Layer 5 of a small transformer language model trained on English Wikipedia (8 layers, counted from 0, width 96). Numbers have three digits each and are written without spaces.
In attention head 0, each number of a token's query is one row of weights dot the token's vector x. The head spreads its attention over the tokens so far by the softmax of query dot key.

Query weights of the head. A number n stands for (n - 500) times 0.00087.
q0: 400500494601550401503489445684365450363371539398662401518460463513646466480486475360614715525636500400285500471576263307486540637521588332293521451539520563369549531462579377461434461673563620544799517515501423564563599321522440592322277243465440445442410673665450610469486372671467616585
q1: 439395629405511376671540670630499364573703381636749574667477486223456447227582632417615579589689552865426524520345473511548591419486391668604620342253559491693351596480669524592644574456384598418261637403452432611397476570420525413340277525386352455484469267390497705370629537635513510476
q2: 323587353439451471464433366546564477583578556731476438843503223477560561501651210566526501572478467468592375338586345487478539563423487808457557624351701578431711393667516372584687346560747395531425448632691461446613528406404534546542169780626732422457361177454551478403469326371513711558
q3: 418402505591715172300375662646591723386336432509393436460619660550461410385379133578619418686650526492417649722802485353539416519477398392389423617339434606453435395199790449674771363402554488602476371295446572609504399569494547445492496555399562507480511468510277478478411535678568581701
q4: 322219620547568369394451359321519555558417506357474486600260717394497633648359703480690473725580574624543750356695374390353544699364661601301273708603409609480497446250562571753375515773597585405459368441465673291570421476511554513585450436307541740497538480533736504551445346655460556703
q5: 647336444341213663479338554474427579560287469333294340390511452630452712694525507573263504443495566539592322551472764472678761474604393526456402530534404553530566744728547415321413534411388193362747302778205858421570877489400494455596927466289491482734499603478363464565450575330674446420
q6: 221502707355657337528565549397421535525600701540494528776514604348511471309583613321538634670407383505447439570751459537586355556433469339284532709581589495473342432422536440579481677427551696591476300399707340573627283517659469521622373630328628524533456168418326588448611451594563467607
q7: 569574404518591455590704377482341475613676496725317602363435468480702329184612603385742490489454312683386559550681461331520366395370470399342470556640498434426620319425677544362595366414588550517458434472730263563547427407725457357565322354235540339626513519476567644421540515561541615520
q8: 491440372473367578524742394726342652400623405583760707855689453374662287527358470477456522334707695322186332519465671434573554298527614563543520855442524543478618251194447414597599482702453533597622402427526437399659403275576305584560397480521489516408318651634613492289579503494380352408
q9: 331440428503548351597421480405455364503551734341456519621418734402593326373668533508606591724547549550586682416445469606430463567270603338438571257352393358323592238261783485540479424473627721579477498454715357651515322412604432445475331667476374575784436715661348431602506444539699457448
q10: 622680205578222647439648302596444442681343301532537540379678681482408652597333323747615331195443353537464290412503685374113597587356378257840585401508590601280515546685504313638528414314553362739334657658468484543504580489637430457477504157561508424897664638362577716388304667341413479424
q11: 447391418538668492531484503738576461415420320553527736423642274688362701486561419641629553385529444514568337467746407570323677617195555430472411453434606598484566544616401544348430571504596663444458574330447577387548643432314354579596201453532520369673553541573350597298553334453424499558
q12: 484678634577535495421827250675297670310399246515657666274714395650658559643427511532381290464816604324633350666318533713617443380527343418824397664537363691366668310501645421650326336606541374528266522599424873441535735249441694308537440478628222626437423652624749364648403596325659520453
q13: 497370402443627628254432462358686630544503707483427488522253530485401578596560277528512646202383276512571286413572574428444428627518550378519462652595487745361413627766455533591501517509383459662701584555456350564375693555419562717531477614475663555548454422486571469246622464360526595677
q14: 489599703707414619698627217685328194543580454441684487575597394346578503633457821588619423486652682550223546369488391514501308371312644406518464463506632330532562245370509478528608333437543645393511518596693671537431338291445591317524482472619482640409612755244335420696414230481414421312
q15: 533524564497527653496334818324477423525314675557399634426392633598387382465303220557572606570637551568552602533388653389404636607292511368418439353534315683368473610514641707351677503537548649574379496448432350635305433450413448507624406404394493489687426522548681553392741573473379489660
q16: 595327344444408507541467491625581699293502534359520535491408486574426713555396531635295685463576531580840594420694579396276738621449529599406265351516502614501533593606616766333372522647443544440566522497368622454314435677634386350371471500415537527503560593545501434452629496436346776428
q17: 485374481258280371558336487372535536487570558635529485640464436613380330559377509609505460360372445530709544491651466561349508379637749365536462664335426566763352495439327506628562591606395490543505661622619404591488449748520384649438563499520560620399550399348641681473392606384607537533
q18: 660610453325542750239435555642593539535776227498559525493548560584428451370528403257418366511599489567203523692385664527691613490480436672550430373498443404656567541507541626237705454525570308499599566328418591372523532522411276346622716423554541438489476573496504433381447698549340504449
q19: 552678478562352430677215471525611515372455472341502516419426417397520719326383305532479474631432452635370441664684367470578415347633536533538588465484536467478668605500383552430512742344504389546489611449356650542435606572641426460455426618520585570476437513555362556620483697483272536311
q20: 555669430563561372513611632380531335442769602537655553643637442430448208372631477478597528682569563401338766587314561292527456517442482499448668291389735356347522227334386808518488427389732656521248522324593344530358025289501462571518341503600470670459474394471481410484610501460515430299
q21: 603258570533617509533350552568383391209469371383316461270541306418385659471665272463454753657609413724587365521651638545379277778326603413346204506461504500396467416480465445466512435738653614450534517547583448645409698548360660432417480516491794659219702588428535647741609506419335521516
q22: 353522532473525657371351443449574644524290536337532434251419557329509704481593514452567558447548531604552258481517453501610405620365385410374445476642412533326567535532566536518432538497604440531580376610361452364617568470527562548687586475559511385702445545697501386458387616431410395609
q23: 502487729478607480409458538563585503528163494370424528295363437563635574372556426514455351660416430701690594643535800615437648522355290650404525510636540253542511506559633549342482543497667550354424478491497478432655427557402478364385442719378510256645330439568314364282574464349545587468
q24: 496397655510586520522480532555215465606429492537410495325513246564531541401645425644384713326420381472526217345524513428281557647540514487468598353573309406598607546560512342641433546361734513392600393358622602509360673402457467522574578650316736343596410632169569483573756452582416620435
q25: 599353764402606511620177492377461371434560369499472456586369491612646408354578332619618748604423455518525588562572352573432580477498515672432391607194692445597427507488679668357582506663409330609621575409776289436535532714234381467468382619575681669268439324506538554477679501561452528512
q26: 435704655517502699619318559697628544518464501379399436318411416702442664454513492401185359239579551560807403418494393497364581379643296708574454366540529421419576654451567572574681425479399571592425612689332538719658780521485612294421583671581448444573391339577510622489478547399470555436
q27: 457378604476514557539403676588653611601259669333553611286327465463545713606602440471677672357399540747533315586521646455526423599538429271530496370460437528476418461763686598405563426425695418480500419414456341380612452526550621432640499413385557408580379669511386544472525544576526659620
q28: 402311484657711547621615395309673610316408437464592320396223613459574743458438574478575437383312510791686590441497663734333415690334571631506225467519299735466444467536576262637580228595500606437473582634436549314363514422514656344354718554428604584490711645666758465556585395525333665605
q29: 321533575457605547371331524580631602629625367654536248678428591436453343657707380549478273440649574310483501490222419468683687420233447503610545549420702801436522460318536430749290588599750609490512475775586629458384240389522391416567353566781408611430325639963482293566420343387510428386
q30: 424397563641441605542586541548450486442577497479543357680552314553434623703584625492480539781430608312248597412420528277502559448385604724423537606601447558514680491195344616554426540718625514356582347600644790473726346218521633394489556644486513716248508476635423253652490190467582283672
q31: 380527439480294558562619414460565527387477554731660575621589488574460532588682370420385555489623713430349406528411399487397547531500366388709564322315677640523475422397584619490721551499500319522485553408389415706613510565588298562491381576528316648687306399574555631422468430378397461436

Each question shows a short text with each token's key, already scaled and adjusted for position as the last token sees it. A number n stands for (n - 500) times 0.0019.

Then comes the last token's vector x. A number n stands for (n - 500) times 0.016.

0 " the": 547576608398142479334455510354732603624511564390525538560562435444320480488328729413425422550627
1 " Miami": 779326546423179428463480601442669618429595434426410549498486342403510506499493609541288443457546
2 " Heat": 567409487430268518526475577346667493513562503469405646611502411542472422503514439536321448471666
3 " in": 564403546409191454392495423387723581483544534404345615503602358554491447543435501512404412341537
4 " the": 613502496342080492470572470498717532384549466469380650523492502500417470673402528537364374373569
5 " first": 731493558329153442549546548384605507445552401371306616520398465398440447545489446531234543365620
6 " round": 551375598371136415594466530330651501515587470416235571542506518494488451572460494499246521348689
7 " of": 438452572275165411468512512385718508525547452452278607466579465402555467530418534601337422248677
8 " the": 525540589272113488504508537529669487443574411507286604433535538363520486665404574609287427338669
x: 530503479552609510502496468646519488433518523562531512470492398494415484480576448548526517547527543488524423592421577528550532511579720413563619536500544428513482457456400447413509543509562469441456457480512488527531558473495551528506472448509429558087427495459507436486529545507540427541
Which two tokens does the last token look at most, in order? 6 " round", 5 " first"

0 " all": 548571617402147473338448514354738609628520559395529537553556435442325476477331728406424439548639
1 " under": 643432640376234387432421584349722629622578445516407510461526425374419477525387577394370523530650
2 "class": 670515654455161452560484645371689471548672296587328529489469527373493563629449503496260568348608
3 "men": 563493640390212481513430606332658525513645355547371535525608484453528496572549511519288487435706
4 ".": 580542523321248449356492496334750508564499563522345605426607447447367430606390573447382370541629
5 " In": 520391585300378560434439589416765476580547507462334597417501374269429516542197531419339451509545
6 " 2011,": 513467634254255610401448531330729547601488582340337594519532456409396451611233535412310471548542
7 " Linden": 595374644299381548397357641513681561574603435577377485485452499251544563486301539543254577538574
8 "wood": 494263557516424632499278578570694489463586389631351585491460523343539499547205467554294627540556
x: 500449630616533512547505547543446472549502452591530493492477452542400393558544492527334381469417541476410524568450494415516507479468771472539530564474392432598533460387427498480577485419540438496505509564534557521487457369457464419489708551544597550244493616476558532610529398521564390505
Which two tokens does the last token look at most, in order? 6 " 2011,", 4 "."

0 " the": 547576608398142479334455510354732603624511564390525538560562435444320480488328729413425422550627
1 " Belle": 731389560486301531481439490456622658440546322586422520475377369463500468627465452455308540564575
2 "ville": 714316548473349495486421481473635645391610363533408542474404421504452438552457432432358540534542
3 " campus": 665374454369249470475443533327664558382558444452287642408472369611404354561440450411316377562574
4 " were": 573490512260139468403470563406678442510451516332301598455477454411389393364357555387248540580624
5 " permitted": 473542677371159463460454560260703469509550499372250542476520491314383435463331483383296542615652
6 " to": 527516734386174547434474551365745424465617392510240538429431399266475478473464601407240556505714
7 " transfer": 530525685429184353540387634353693509492612447495111509503484544346446444513390474385341482565619
8 " to": 577496717341170430414513510367744480438567396538207568391517450368475455511426514407263541464634
x: 541499494586503543487611547562524471413548529517499504465534425482501521539532435430544521513547486479539593582455504447546598515540636460465604550528406552522480500479448492521546474519486543428473448456535475650480490444475542487549451565628478395054454448480579439496514453406474460538
To which token does the last token give the most attention? 7 " transfer"

0 " Ac": 548574616398148476329459515357737608635522561391533539557555426447319486479334728407436435554624
1 "cele": 535508690334251481420431517360702692570612420525573562498507449439406546511440566475386513533492
2 "rated": 542430641384217505369456506269726524506611446425530576554572412407400459445407545455421517565534
3 " Degree": 588415572414370583350495560286673512550599408587420554425652374504515437592396470424361405554517
4 " Program": 629396603372292475351488539298723618498592436522425636433688288560448405494502497391304407515514
5 "s": 626416573286351506399497575342695454408603342514412599447622378442443373516494439447274419409453
6 ",": 567420507233347616431461388325781577370600502483341623472547331439450351561381470419358407441546
7 " an": 655439626216216581444484510380697535416614495402315562428430467429427445601339536457331565577505
8 " evening": 539310626346282448595400484376596441467521453426285541389504486422428496587299476487180600542553
x: 528558536469474489515472547557585493555513508591528487576531396465536490571561558351434534470512450546565458540428439517599499447481756489525586452536444471564579424395552448428328465448564535483438541497514529693513532378550504424497510435571576565169494431408529428542501502458478457541
To which token does the last token give the most attention? 8 " evening"

0 " blocks": 535574616405142477339450509351748612622526556395525533549562436444326483471330733400417433552638
1 ",": 540532655317274468387461536351763589495542594426374600490558435424383417485350628377384487578574
2 " and": 550495598305275508401499483383760492496579573480349591439548509319450425414328629443323510542591
3 " 2.2": 602458656403355430507390536356661589440647504542284585412495475344488513469333521442329559523526
4 " steals": 516447515417415427567372604352667515473547576459265589411489560474493387439355418536378381578571
5 " per": 467461690310315355527503587430715498457596519623211620453521535418517440447422520501420495503588
6 " game": 640353734498266430605524490342733586423674449534329568439636517577518433522421522446263608468569
7 ",": 479529668217330455455508442345829477435624465501263672430521431421464332474409506421338505408606
8 " leading": 556502755326358454529486495323659465474599451341254526369499503268431421450309482489362429581566
x: 491628507490472551594526476569554442431477531573472457510516489438497454551536469517459568495574618533494529509404481419604476484458708517522503595541508459462482516506519434585499375402430465427407523453492543558489582354472529617498458553475503580106475449535633490480584444516500490517
To which token does the last token give the most attention? 4 " steals"

0 " \"": 548587614397151477334459500357737604622524562394539537548555430447323483481339741410428420548632
1 "on": 654434598341201432458371570325652642498628419465417530482494458368437455416409661443309508571576
2 "going": 611285634353263512496394433340566458384629448461399575420521420426417502583343633508327403549482
3 " financial": 569377690327374557517479512330560434375692366554348616464440395530510440644495533431341432491593
4 " and": 646453614301427557399569376365753362378676343675347595412427409387490401534444385495410468400627
5 " enrollment": 541465589407258457500383507393667390421684316600179541421505448374477480529527419456272453474584
6 " challenges": 510387572369389380444469551402681423472538408520250533431618490388474442356436398432348411537467
7 "\",": 497533633253234451349428481275736469464603462452259604432570421399396404492394495382372424533534
8 " Linden": 625456635367379380403440589517657598379614396617301510499485565254512518373480448507273525523556
x: 524490584516404554451520593527463481499559513540539497460493467547408413552598494554498401490393569524372592598562496485500540543587782503619477466508434468545606527349512458476512342422477438481521476476470531590450435456527524484561471560554597514186443530539469421465565404448499474596
To which token does the last token give the most attention? 6 " challenges"

0 " Mont": 552579610411145475325448511352732611640510565388537542559557420454313482483333734399436430557624
1 "ver": 573462650420282600491375506407679638480609352543588504566550321415537643555486627517282464467576
2 "de": 561338664457411635474445370369743706491649306637561543531568291530559583545477574518311438409625
3 " Academy": 792390581463323596434498585274771596423605458534367523502516223543506377733328539283342422548634
4 ",": 588522473350222656438520491409774587331531450479356551399501271410484368565338534480353255362597
5 " a": 686497578303174587480498513410730597346594518387311510363476424397432465612269580447334389573521
6 " pre": 664368645312282488622518517379649655435584475448381441385450429366474522594423534420266530547637
7 "p": 534605657283326563576477560434681444657568237557474466460383475320549606599403458498258635298665
8 " school": 535381639359237471519456502365747504554606421527285528348659395478518395617306440506288505410550
x: 516621553510431440547456573560482435543516484640456564461546361468602476437478601469604545544394439413492425582458445531616542501522703587549658504484367511536526522411486503479374474484429511363444535536479544594473488382481488382411559463697471529230582510424582466511428516418548583575
Which token does the last token look at most, and with what share of its attention? 0 " Mont", with about 80%

0 " a": 548570609399144475340458515357737608628518564389521535555558437442325483478323730410426430553630
1 " separately": 635423491336144420461472576348650563511533523418410537495563407426427450417458649420260517543530
2 " accredited": 660488681339138472417486571346605441507592453326336535505536400393446447508544462474283500505617
3 " college": 690417674371221414386521600402645550493631431439243519459500430485478428561531444482358457457562
4 ".": 584622590301196499375559491363724499428494507470368639444511455418346449584477540467323328486685
5 " The": 612377610312237547433537596459745441454548486495276582433505484353403485577329496475306458497517
6 " university": 735295588323285511454424525378611525450652425478264541401491417443461482554460441446224549478490
7 " was": 602463590257185541429468644467691350567479473298235608393436398309408412409365482416213545574644
8 " not": 558585683336252553513536645310708422586508490373291580433417387296424508378476535406218559542644
x: 569549512519517507445551464512557452356509547591493463534520465476543539500448399541510465439473461520503605673532515501719568407487631544534499523552509465510558515535493447490518480515383451401459397482537542608544491371572498533487477602459580540115466452441575412460503409543475544520
Which token does the last token look at most, and with what share of its attention? 2 " accredited", with about 30%

0 "si": 543579612399147488336453507345735611621527557396541529552563426442326495471338737415431424558634
1 "tive": 515457583295195462353394511234628554471616536496482539496576459431357421460447621409420452672549
2 "ness": 534452649267378499380359497250622485463688401563427558420554444528432370525581554396316463547520
3 " and": 551407564226404529321511394308721355414662452647352617485558425401502344483464500469398501480566
4 " cu": 590499641348362540498374469367640515446696453588371534455334463385493477556541436489355519476511
5 "rio": 454441681519375509494482441371753650474633421666515621495686505406560536414454596550407692496582
6 "s": 553466700412474540462452583319767456406647417625455643484604485332508417474368528478377618528607
7 "ity": 487425666370399549496396481301733424351718430629391618405627483412445457559466485475289494540609
8 " as": 673423533202366515372483444333772460483592469542280660477592375401455327433429485406353487492593
x: 604593595614449572490544441565510470514552556489548471476441470430531435471502513474485512484555521465481601543467528464536561468580682527476513559569471530376461684479450509510465419505510547324437454518418572510444383463458494534527424574538511558113499488462480452561570489500471565473
Which two tokens does the last token look at most, in order? 1 "tive", 2 "ness"

0 " of": 546577621404153471334456512354737610621515559396519541546558437442324480491330727413425419551635
1 " our": 570447556310253433429396559412649466417609453595421542487534518376412505556439593440385504534570
2 " time": 562359604348350493594412453317614474425669373577419609511501419431458541519531529502224554402571
3 ",": 507477657230380500475422439327766454466588491498361637488502400420430388537390548439371512464645
4 "”": 527540601303297502404319473395735515458557555462385567360517532389353476592307565441343466589520
5 " stating": 551417666269309470442468469264732508422627541373423610372498512355350412467374503408307468608569
6 " that": 507480697288230518435459469319752459421617486441408621486507479331410430466387622447287526535656
7 ":": 524520657231275561430433515403743427410623421534389604535463481245510448499417653448305497494759
8 " \"": 571519725321322434500492463449751506408646495491402582350443513347420482514466609465313511498673
x: 463552553512535526421404502595475465451509470560481567520496527490445470503545524533462497436593512458559600603507512377490553386535845499505470453587549487482532494580424514437534545540435502452466511542518464468537490463522501488563477525541476592147459407488502390480492437515476506507
Which token does the last token look at most, and with what share of its attention? 5 " stating", with about 40%

0 " game": 546584628408139477334453509348742617622526567388532528555563434447326481478339744410419428556640
1 ",": 547560664290347519446474478339757581396588582422407600461528419366411428507384647420352431553588
2 " leading": 590514721277347518491464526301626498455592500318353507415474491276403460460317515475345391620539
3 " his": 592504699289237472456530576347656392480621451439277564410515546295452387654354536454334458532564
4 " team": 700368733345285496549481644328621511443662457426224575367537470363447414616344492489199470548614
5 " to": 594440618317231505453456546404716467509575505448226542303443397333455412582436496479292436531669
6 " a": 684494665282197374575508590480675537490660436428163550303483504372461449619368485496350467497585
7 " 28": 642426628368261420604505539401602545476644445422170570385372384282471506652364442431298513455551
8 "–2": 424483553390202365679358632404668478583591497422197591409462499315496518588340509543345489413604
x: 449589575518520510654507401604593551485549597584535563479473418489453490482512473378474513534443544552569456587496574452577469346534729494578517474513434434634482402402465400518550490567551588482350556525540455447554528359446510391567513489527564575197515443423500482431532508442531448429
To which token does the last token give the most attention? 8 "–2"

0 " academic": 555582626408140475321451519338733614639519569383526533558562421448323475479344736404434429560630
1 " and": 652484547250262551362511455338733496472613470563370493423494398231520460467420616491370416478562
2 " administrative": 549407599394181542515492494324582408449713329586220509446500409422503458517458512470364426461580
3 " use": 545440557318195541404415454263690429507586388530272550454501491396462396494383430389292511516593
4 ".": 571612591268159495347525473335742491468510486535373601438569511385362448555380599391292401521620
5 " When": 529414602267307523472471577347757504538527541420347583458555473312371486480274492398266495570554
6 " it": 593437582328273502519423526475732393509596512506316532396540570351433490551227513452256556523539
7 " opened": 603313550358181397483416582363786424558519523375178530424505527312389371486189434415262527561543
8 " in": 546478636390218483468461514394707485502493477385239687445497421337385432569249508391251479428575
x: 502468530553469555544560510665565469471539509543525428506488485467472469521562554482437484498506527516511537603454563477608573448608695493476524580494490516558420502493490433465466389497538453470501427468564503688578474358490499390561494499572469401127569416356522478504533452515504459456
Which two tokens does the last token look at most, in order? 7 " opened", 0 " academic"

0 " of": 546577621404153471334456512354737610621515559396519541546558437442324480491330727413425419551635
1 " the": 552468583311165509416472557379698523498538528453366573506541460399391475630318645487339433522561
2 " Year": 683439534404207579468486580345634508586529476389257485479507389437480570643427599512196487479608
3 " (2020)": 596506624305257416478537674322772467488514581313295659450547450424380414590471468504311448444574
4 ";": 596540614249280587448578505327776492498524549398385605490540367381436502588440652516302395444622
5 " McDonald": 706374681396442575479475484503644587448651443487399508357488377394520584602426517661357522545502
6 "'": 542324528464404600466381468508752497367536518545343545387517429325470443704321502605467451553611
7 "s": 651331645346430602490513515481660431399620324567360582374560471287491532643315482581291470426519
8 " All": 800209515367418569571565557400647586407634435550383551374554388392502452629424460537275397453611
x: 454536542526526436575495462567438530538501612494553514564515484415459402513417402459445559528575397457459553544522542584589473505546760485597582432570412391482527501617518484415432419418508525440511478507453538479415530452544451594581575502539513572165463523426419420542569420453466634569
Which token does the last token look at most, and with what share of its attention? 3 " (2020)", with about 30%